Layer 7 of a small transformer language model trained on English Wikipedia (10 layers, counted from 0, width 64). Numbers have three digits each and are written without spaces.
A neuron adds its activation times its output weights to the MLP's output. To switch it off is to set its activation to zero at one token and run the rest of the model.
A neuron's activation on a vector x is GELU(weights . x + bias), where the dot is the dot product.

Input weights of the MLP neurons that the questions are about. A number n stands for (n - 500) times 0.0015.
n5 (bias -0.122): 690577653784564439610532416432691670624709612527447545284376670395462536544653587635632652390404570430536540588577653594771618628384778692731690421757554508338668514523628378462750545621426792
n37 (bias -0.181): 698536336660702557377542497512689484694455509606465608380670817668456584678361744480351532532658475775414436575683819534677508696298769710591709215588484776328481603815674486495379410449665692
n47 (bias -0.110): 580439277596612435401662397493713560542488429512198718744780704484568567339492501587645700524378619885116376498441594644561142482286494614422306696339391657796662446496498611603635581458452469
n55 (bias -0.191): 507618487603349628586546632518647283202477469526588647479396798490632502413678442693665453708558455549265701413492643765532691435737635482584636513772622465744474522567571613842395499612519639
n56 (bias 0.011): 303531526487593335472186305458269298342564474449506504367515442559572465212501269440287330355614305449426425515428295528731525357685536343539583601428561449582547469359526507645335745280779525
n61 (bias -0.275): 484778565404540334467376569426363427747450194500510306481593528789471477522290306281254711574383542466477701497355464797291635435769266459511471453681448147429518341379367517408441594380404512
n72 (bias -0.237): 398611557017670244410407524477643322203520335370635498672524669443603596813354332472519509533595670411426676344482642580428395575324514575497766242471608305156559448333638593766190498426399735
n137 (bias -0.278): 617468396597661646525482424518714402197718426528291767320468529665465617474379487718435448181345547446483370378765636520440429679599336760564452863583502525432614716705476429302777647626499945
n157 (bias -0.129): 781459244350493605670667329636512468324636366419550353700359547775494696624293549310415302502628667684478613401755485649499529662289598764456328441520499328657528368255465341481263450464508344
n188 (bias -0.078): 443423127482301702471408569553518490447263458420682654587776513654691606371619499488496482737578547884503414678336733219420515272666597662404293691378461564630458507486635578628544378457637417
n194 (bias -0.080): 427540492607452530453456687596277587552478637265494571518646771611308214534317465526461643344447434451580483330580291517314741419534661143601803323444753559467501264393685367591264470389697440
n220 (bias -0.109): 467505309390575455517671344260534297480403427783548555388464280517454476467714406389477531510528247603419711446702280632352462585530626528623346594479422475400458535341129644275495338659615324
n224 (bias -0.113): 358513682623659550584655647587554545493464643616394653570552694532513361565779552532696424445421424515349387528567649319590491651434454466227643456457641608302666475712257588560707501290779443
n230 (bias -0.092): 490657675355458886743604423567750414388608500481522575707629797758593637506466465842499355676620567714664613238632566557514508719503537524380461662324105290551858684592440610559620773539686662
n240 (bias -0.057): 339349266411377680553342237615499442529559517334341780431730562560493516521379569521375645485643611515470791216469713577451812627480650709323436177523178617332441410518461549465498666331562605
n241 (bias -0.110): 574540740429568282608342517620663486424446513384806332477635400692383381399452439602265547541432511448356455654408666505617658628536489736600099537707380519378554357654491381690300574487394461

Output weights of the MLP neurons that the questions are about. A number n stands for (n - 500) times 0.0017.
n5: 559492463601560335461424381514665448524453461608459498488564485655493548556459569501441515479533474497410466481521463496580478518514567393469501333596465448480480554534362543520557555487568467
n37: 496376619368522488495394504514461493631623470548509368502518422541465463494581348489536556441491515477597526523471437541523515438556523405410428608495564464563496425453477531487502600624510577
n47: 415607518632452443499383614498462515459472525460648420527470469510511513445542580459466451459592448447534472512513561497617635602595561331524525575435505606381439456518520390469503431380541491
n55: 546473446448362482463533508483535443542480551481514480555401593556424526522513551566445498432518590572452490424681450468400415570532547584504549270552573504456480606490526464495487487470547421
n56: 560423474606472484509370432504488455468545446535498503459565429550552499437645461568489467555622485460524461519465441522486488586449562446544523663364398434560475497461514546598397481622580447
n61: 544489549474582507663468544430448538553382672531562486531539483587433568596491430456596528525391496437506459545461544525287385458468482500606443464597354615380391503541459618482515417501422530
n72: 448523499476383634498519567511452716469400537591607465543374454516513587510382571481554443481474519369462606646375468483592475371473585471531470326480375524586441519541467551505670496484372608
n137: 493505457638625486483525409453554559399565441417435495483523569637505538488475426456517429531542615548350400497402543573649357505436478432372431468465411548584601582459623501603622513368464608
n157: 435474624542644525411481567521553450515407550412545557590484612421537496445487531473578508514378525526457325480502561405513590501556410475473617399474497395530399443572619514504596441451444500
n188: 507579549506548546500578477517456503500497396608445493466453499576480521571371502550415410387580402427484450396664554600487447518542415462530540414485504429454613521559536516474459559518598473
n194: 510474566411523512589473434449603469408500464674477438515486363498602581602453510493472498682546561511515553620409544455676452467362478524386333571586374426495602585502537483472584473514376448
n220: 476553400571456476606520438519480586521471503435577666539470504418460477540390544496611444500493645487418453480556517479598624431385419449449529526464427681462506457486558406558525433419470565
n224: 582540431462468516490389533475488469523556457476585489506497505503445584508444367549434575513528517483562549485461459641410631504476550527502459538484412468622532506407538418424440517608428529
n230: 453433587543444498432608462457415520413481530465467491559534637460443465513579570487596569549475467557532487562570603371482475361506510537586465032535502602489409392524533438544561507495497566
n240: 517484555553587425443548561525469417491372441611544326504418477458526527551546410490563519525474479503526448661542388541509389427514441473443637526584542448568500471492495391519528483583554478
n241: 466488545487415454523427616487425596490486498540517533492589444468564433484437480461455591486512532529463471478393510484474509537480550558520401595348588429589519570486487608510462575485436531

Each question names a token from some text and the token that comes next. It shows the vector x that enters the MLP there. A number n stands for (n - 500) times 0.01.

Then comes g, the gradient of the next token's log-probability with respect to the MLP's output, scaled to length 1. A neuron's effect is roughly proportional to its activation times (output weights . g). A number n stands for (n - 500) times 0.00094.

"i", then " Opera"
x: 640499470503398548594510501494439599523666530548556472859495606405323528490642431477536416601500517494536361298542443420635701464507597355324421152473220439592495474543678395474547500553499488
g: 410591484706639299518749903366559599522327384778656308487502473585673499416378250561502695363481313509464400453581411467705339612297623576464477495341396534351438316638491399462404509613626631
Which neuron, switched off, lowers the next token's probability most? n240

" father", then " always"
x: 657404633700618693399472314419346688551482432567725569635573514418382352585373588528614336546594501451546252241306576558389538555524543448498644373500525307572523568482521506412677463407427221
g: 562533402348318479514409480603490292536495372204583538462609572844511518641458345543538700521565444758480775463483537739489668497260567543482500442479591387430589242128486490403308622433669631
Which neuron, switched off, raises the next token's probability most? n194

" |", then " Li"
x: 634494441772314551475435398490494530595428536544406498750457290526542583329545570260577446542497561410397264434477533517635533446472379593373512244478410713468414478685455635560665562643410516
g: 450605507344607715352324951706431638354510461484691404427488431319393406514425537433509460335487345629554485518500463528576443508401731382670503528547456629553373415124550440426376477654709809
Which neuron, switched off, lowers the next token's probability most? n47

"cer", then "-"
x: 553479556487328536512514470448553777412496432623730586856494632427551451358487507520394463650581393585651370224510559430448506523471647320378388220352306451562427561540406527498454602624549582
g: 298678496473748294658664427560337566512447624583492447317350234463627617462584628634511396422445559512524491100635722413256419503637740663469552438600285562618454515673593563274512371399488462
Which two neurons, each switched off alone, lower its probability most, in order? n188, n230

"\n", then "\n"
x: 668561629715381336452514323529368619388494667528462535532321257635586467475565679435609329530480616492483262396378559415418499460568540710550495356520247624503332580602563408689593425549365464
g: 611260657543285442130308568469453500550647474472413619595552661500789383428406435298433562569279314640654537412312660601700684541485477489436369445447506430413385747525634722423691341600579510
Which neuron, switched off, lowers the next token's probability most? n241

"th", then " Earl"
x: 674351397693509522515516388393398486660541395741684515564509432495571616574401505376517437497367417394518311393318623614326479500804595286310602363619586380831507523436605505469555432551271422
g: 393620297485611647555515599562596497361562386254446456491387429347733503567633499426263488374622203474480442469385674302622364594523465408260477595581688905394327369511575495635617738655589581
Which neuron, switched off, raises the next token's probability most? n61

" B", then "ev"
x: 542515471557466558323558540619609403454636236624484471611478557543363634439411438590648142575552521577224392292428507536513410694602481404281628309677338526579370599662502428436679449607520582
g: 245667500463464378512503421487394633331711578752577437664340535587115494577522474343521483360363389651684636583458340610610770520535485307506475444566632493264628369467814334392488431504689493
Which neuron, switched off, lowers the next token's probability most? n47

" face", then "s"
x: 584527521717388713532395415542505572489519503454795503691403504496527445424519540521533545485442563502621222280254588592391436520551499409465504270614334390405685548654461633556483472374263516
g: 441497533349591424601607417637550690293490619424700520518724440265714458297618566763459249315352429722628379619254295624397482308411552440627368588544527413502570681538394399669693559522386358
Which neuron, switched off, lowers the next token's probability most? n241

" married", then "."
x: 656489480807548721459506431615405600647569422589715516565516444545505490530428492516633424598428448345501212390262668527387408562467376406484569258551487411420497486608561473517569415390393393
g: 590423465471826340320742398614796375428563433404300636585471456386406517539631391579629331661266369588521484350336479458595295526449572632174555532472450475670747552534655579507734299485499455
Which two neurons, each switched off alone, lower its probability most, in order? n194, n47

" ", then "Collect"
x: 590520524601556459382565653426481509502574469609713486503535361359576623158647586478450018450578449418597481418530488627482483619563622555436602311526456450228545447561436590298521531589496457
g: 508592334496511504387725586365580755454437479735690502324398383637598488438471279391413764529578567550476444341809506505655229364475427683449652550311411553264447579286272459674501691599482458
Which neuron, switched off, lowers the next token's probability most? n220

"4", then " |"
x: 590523651672455469479423398632457642750777395655619490516438284358502605493378388435498410356391371290600357327596594319461542452662464587378539294526260506525593705705568468445506493617547454
g: 623544422604588395209510302592541386522436396636486764540625504327467360277693332502648406377549594563280661648393587305520390729384398574577732436349451695393671625443437669647638551485300313
Which two neurons, each switched off alone, lower its probability most, in order? n137, n5

" Ward", then "well"
x: 695548536716416687399442419472540672539569542489587607733639542499529532462621461478438449481503534603430373267317511555476591571518619306261535209453407362492422589531357316525564547484471344
g: 430267310492442428367662507511474238395403455510718286531587643263529576650455588660534249543535553542361550348583400646700568354526455482310645535814662646458199583429397542752447551584471666
Which two neurons, each switched off alone, lower its probability most, in order? n240, n230

"ne", then ","
x: 608478434551433525425528554538500619542594563592573478790541643423355578394621460586371442658500522483623360285461372491594560500586701490429540112382417293538382476538423521531343419590521576
g: 430435637651712517530211271613428502778558602507427759449485673334334285443504412539480532489355554467653463388417581317687626791599640347397571472343630464463496607541349318676667350558408278
Which neuron, switched off, lowers the next token's probability most? n157

"B", then "y"
x: 655574456592341487477610604474550601462684292605544517433463552507337675480329544604560273557626366557456434185384459523514514741603476298432539255686409418560341629582490467431569511516578425
g: 715438517228489631413743527556424526347169423478489787506350532319552502453561686513413424662315468511385471655261405424640670473422779496449726496539598353443498677610386573431381779389533392
Which neuron, switched off, lowers the next token's probability most? n157

" Film", then "ing"
x: 642609492735267596287500480584468637420366364718581544717540272448437491408488374579643388362343390598571330304562505477594544494658746360387464394510269490471598678554556482572655380466336610
g: 317448694278423610562667398675358641278281373526523511402489609380138589306525736488540491649407439745513471427567655713588497673675287351340528596713414666380485559439532546545373492495385599
Which neuron, switched off, raises the next token's probability most? n5

" was", then " re"
x: 625642578635466541414399353500486606627425222517684524786537431620543539418473381517650531648489588277591268497301536609356420546509450437497596220553510492443416495649515497549408521318395504
g: 501232338633534495554661510482474653403611670308373336720548177185546485446582351496502585402371644322720421446494515540610525727535737361597477518412517422364680400618599443722296667425632450
Which neuron, switched off, raises the next token's probability most? n61

" |", then " Last"
x: 633541535718281719377486485564482632618480492622452493636481207430496546461428597394550433383492368294396301408546531548501530516489422569523618230523314698459414501657488646413533581647502482
g: 759591411642358226585707672334532395621258504522671420452455532345647579499298599303271360302530650552475398610610639668580460410503587310443560614433286694524542468356489264586485493537737658
Which neuron, switched off, lowers the next token's probability most? n240

"la", then "her"
x: 580491432371514612371567435422552531481640442543656434815464801377400547390639478584467232431652597350466308350435505574521600553373489353344468253538398420526360600601578471665623475547614604
g: 500576300522231755452359705539644239232528637619609477368613461459427570612453592556623578450532601415392388425674302740629613642510469612632557398462517652464573456563151299445600545496283276
Which neuron, switched off, raises the next token's probability most? n37

"ated", then " her"
x: 608496413714414716464596463570468494668590465555644470602367536537579428427533471515620621616366440415519297426426584414433448607511425410539496117482462491428645463595580469535528434402447351
g: 432454386542491596502676590530256325548508555730890474427731347427195465608458599640577439464692727506434150614522586538546287465515397560437189545574391411368432505359439508625594548582465627
Which neuron, switched off, lowers the next token's probability most? n194

"-", then " An"
x: 580637539733404628378420397624406553543468429639634400525365303476511504460386564590689414310467590329668172235461576565526554443537491524450571326551333673423422553700512552494474547626411505
g: 577526484476589266461536454491330540400348573649750491217505767633644433729518479487500505280504389580175608344385452433572601637685311468573407456439444568270610561314619414802616336516604666
Which neuron, switched off, lowers the next token's probability most? n137

"po", then "sses"
x: 396431437463398469364757374533525630235582519529685562645475617325341487627624519479467375618652688380720360235499532514663497340343528540494735365567409357643473514705490501495454324558374426
g: 520237501472519365535310476571520540425603337709550511562672565429728475640319482401491670493414285535739473698354501518814576480499432689558450549635526306198606337677519397448603502422116516
Which neuron, switched off, lowers the next token's probability most? n72

" Governor", then " of"
x: 613607465701457652475488349643453578397515308539621512727602495463581495594545521623378399458619371321523178196401438426473453605500698374393521379552428354655530598503479601414781444506550278
g: 513530488545453448427310605548492426519412415689403574491403740339525426565642668255635838388528538189362461368443670436460388630583683507518663464704367414465295594211390722723490544643322514
Which neuron, switched off, lowers the next token's probability most? n230

"ly", then " with"
x: 457539515701405575432569363447370459721629467521701564706338558518524451520607501596617509645432419500605429383401500495488459629541498414542529123555473383547651398559493494520348391368435340
g: 571605606448377641230324540699650517702644526437304560703463851471348150421501460443528720437487574509523631361432507527374583577451192470252508574666483496535733511385475590602469315519451365
Which neuron, switched off, raises the next token's probability most? n194

" Tu", then "ne"
x: 531478487551428422392367532622422423287663367496687510887640378460578556518677468557404190518632500360409413420496436583638598457598695150404477301432458428576415642700423574641442467556507552
g: 600411489563573501354393685584368358629306194574413663665559527650637615421707414484391484503685576354601331502423421274469478551301618640434469636468757542712399454490234730483318617314670339
Which neuron, switched off, lowers the next token's probability most? n56

",", then " Col"
x: 598589484772381680320398449436461633773470438636662409627577475500511479424545338330546450410508659467590257350419460528578547418582590577551556232324589596489379380582417538466533427563400503
g: 198289424563533598545437589432759659276689542567551359529486468618708617627370497476562302573467404261386409519697649473791352485398615504641589496530356724544420395387347415187525658644442444
Which neuron, switched off, lowers the next token's probability most? n194

" |", then " C"
x: 602464364798341543405446493534469560542408555553443532754419364474580597360482494323507463519554541372420269439454549522607522489459391604425546235470387702384402458713504657540654538689420531
g: 403679415434343761546458606512510752536556514580666133386383521396468664647329377646428416537301441533390780397441648293523373537496633306728306565485404528312481456351405571517592675670616644
Which neuron, switched off, raises the next token's probability most? n240

"er", then " women"
x: 506478609651406699399588296410441619556533485740642573708471506555504398538542455464608442601427391595536225187387516503478601564589575462445614203546464356627544395585461470511531424491406353
g: 424630359582353523781617468439556450696611283397774575496515360576528565673423685250295562694388475382554555889551377548592556240454435519464311468563407311473522418424703497234489569528407564
Which two neurons, each switched off alone, lower its probability most, in order? n194, n224

"agh", then "an"
x: 698601480537412624543533486425605733426680564533693611859542636418392479424553390499391453563521427499562372320451473483503596500613509245250430242555328444598398505537483392457628474497521254
g: 552508481292382461549750826439378535359468257689668549449419550718649636454465547680580438463644455360320436484324228435339434467510500540701397400689518658520195640426561484660444411623684325
Which two neurons, each switched off alone, lower its probability most, in order? n230, n240

" become", then " a"
x: 567568576596536642540478517400427723638528282501800526741489441561636530515520500599531536580357591412632276472242535605306361501489433413474528295602460431426418447545518545628400429255229458
g: 616493723499434620521326410388111684451650546548665435304475644657434419648426367522281746427400576369496442523514482422461567505626247395487356434333300476627447440624628615837657433626489694
Which neuron, switched off, lowers the next token's probability most? n61

" in", then " Ton"
x: 539378460658322684305567550528482561538602506690774381554395472502593582445728428411511435416441501343699375598611460467438459489617581478415502222433243587217484523629437562535504385561499527
g: 285514445489593659666158585465574474415388545575278468647466628557542461723364482480478423225528506338392580477569373429705576622652327316811536623659612498529428379559395309563323357595817565
Which neuron, switched off, raises the next token's probability most? n224

"tra", then "its"
x: 565571366437496386386739535509507656319583498309663528732238607471466335352433483483583370548526598439529216357647401498563410562574653387618497439597351342584442612825528562634352395631317589
g: 589475388543369554385677448334294567461703394484714293412464456453575478375464381593392520261620578811317403653543758528438479567389181590536657601379534549513390751349745425646709519501509331
Which neuron, switched off, lowers the next token's probability most? n55

"in", then "dy"
x: 605489485408400638432612539416546496319479358619587390840410627551497449330528612495373298629501543496538375298734517408507505542564560445390442186442353649665471567486536621569439549530457550
g: 703368283514773686115433377394691390476366658483589495516466497388649266454590386684290490454468607414428252605641477417778509327536296532523738601709553483477428588535548546382470534585602486
Which neuron, switched off, lowers the next token's probability most? n157

" Da", then "is"
x: 556471497553335601375499443616564508337570272521632441803498450514497530400581501690588133547704594401428438178480473515599541372380668422517535398530303335356359620713533465579612509588426734
g: 748525269322341576429531360394289546256414509548423570550363395632529737547443504619476519355597199581372434479407625480593646450540472487575685453402726525427530522428571611875522395494867313
Which neuron, switched off, lowers the next token's probability most? n55

":", then " The"
x: 579484583808380643361424496556517605554477341605575491526375421523543619428554498453561432275469545401446372417544583533532479551540491587515538150409355655405338503484485578514569420698454527
g: 687670526468661315367467454439480532495299601705545435153480664597632423431502631664485830431672570500551291403498464693360573412563386442488424517385561541090734431592396491478452426723336491
Which neuron, switched off, lowers the next token's probability most? n5

" Cho", then "u"
x: 706495490480404530478627360572477503431605282677782529684394458545552568467334471545681267571656522489455371209364443462455582422447607392465593346651322311448379598868479483432604483545417621
g: 657814455354426612526472594618366503422872573451238715582381521390186234411600695397536519726481470465362534480556453565345447552455550417591491468597432468424448595370359429707718371347720484
Which two neurons, each switched off alone, lower its probability most, in order? n230, n55

" Walter", then " Gre"
x: 673496494658398804458548552444509683460571600722630368637609530450510529395489425556418226371493421364551264187485568524511490563489760334404436313381451407478407570562467473541590531503528562
g: 382563428690720551668227541387551308448516452526365568443503284500652327689367415468635547516504562409270479564603574528559661608459555461320549492405541452503310165481651624246402778537740769
Which neuron, switched off, lowers the next token's probability most? n37

" |", then " Mel"
x: 651554451770352603337489484565470621555371543515484541725426390506524563464478580355580408464503487357421311490468588515511480548474369632428579174475405658356397430701477549511633539617413472
g: 361451438397579729396466484510611509386528654524808349373492471522605360576332378758521457344467393597268768241487579299614518329535526422675587543348563630499377273349633480466502634568604858
Which neuron, switched off, lowers the next token's probability most? n37

"-", then "vi"
x: 432671506692479484314450610297351496355465415666693375549609644305561608355622667638519285561401479520518285382494397482486358675609612504576587341625579442507440450560482623501328428539284583
g: 337779433323567563478306736421512347451706573460425543641477553675555591667607431362426445597660678188436355589587400557290474589144552243322587537694389479506453455624374646600610579503364549
Which neuron, switched off, lowers the next token's probability most? n72

" including", then " D"
x: 582561400674375681403545499607371628620499504476719524592395504604683461501450445518671447606464464363662315452389667542390492498446462503556568182368455513335469459659503547465535337447327450
g: 413531491451533741310304649576478755567435530563261326300484405377641717657474576618239339476569552518162512372487601288707647542457714447479520622538573690289395458543280471444549657555567578
Which neuron, switched off, lowers the next token's probability most? n194

" Mau", then "le"
x: 674443367458545492520515423547655588355471436540744595919593576558383497426411480563564252452584476505484231314430396506421483413502576193272473400649422464611424508889563553559396469587483521
g: 530404586479370546459560736735525407483847565480520358453539449352565514227630449719635498542525406294339440279459533420587288786224622692397739391591619462612439498425316429603375523637370516
Which neuron, switched off, lowers the next token's probability most? n55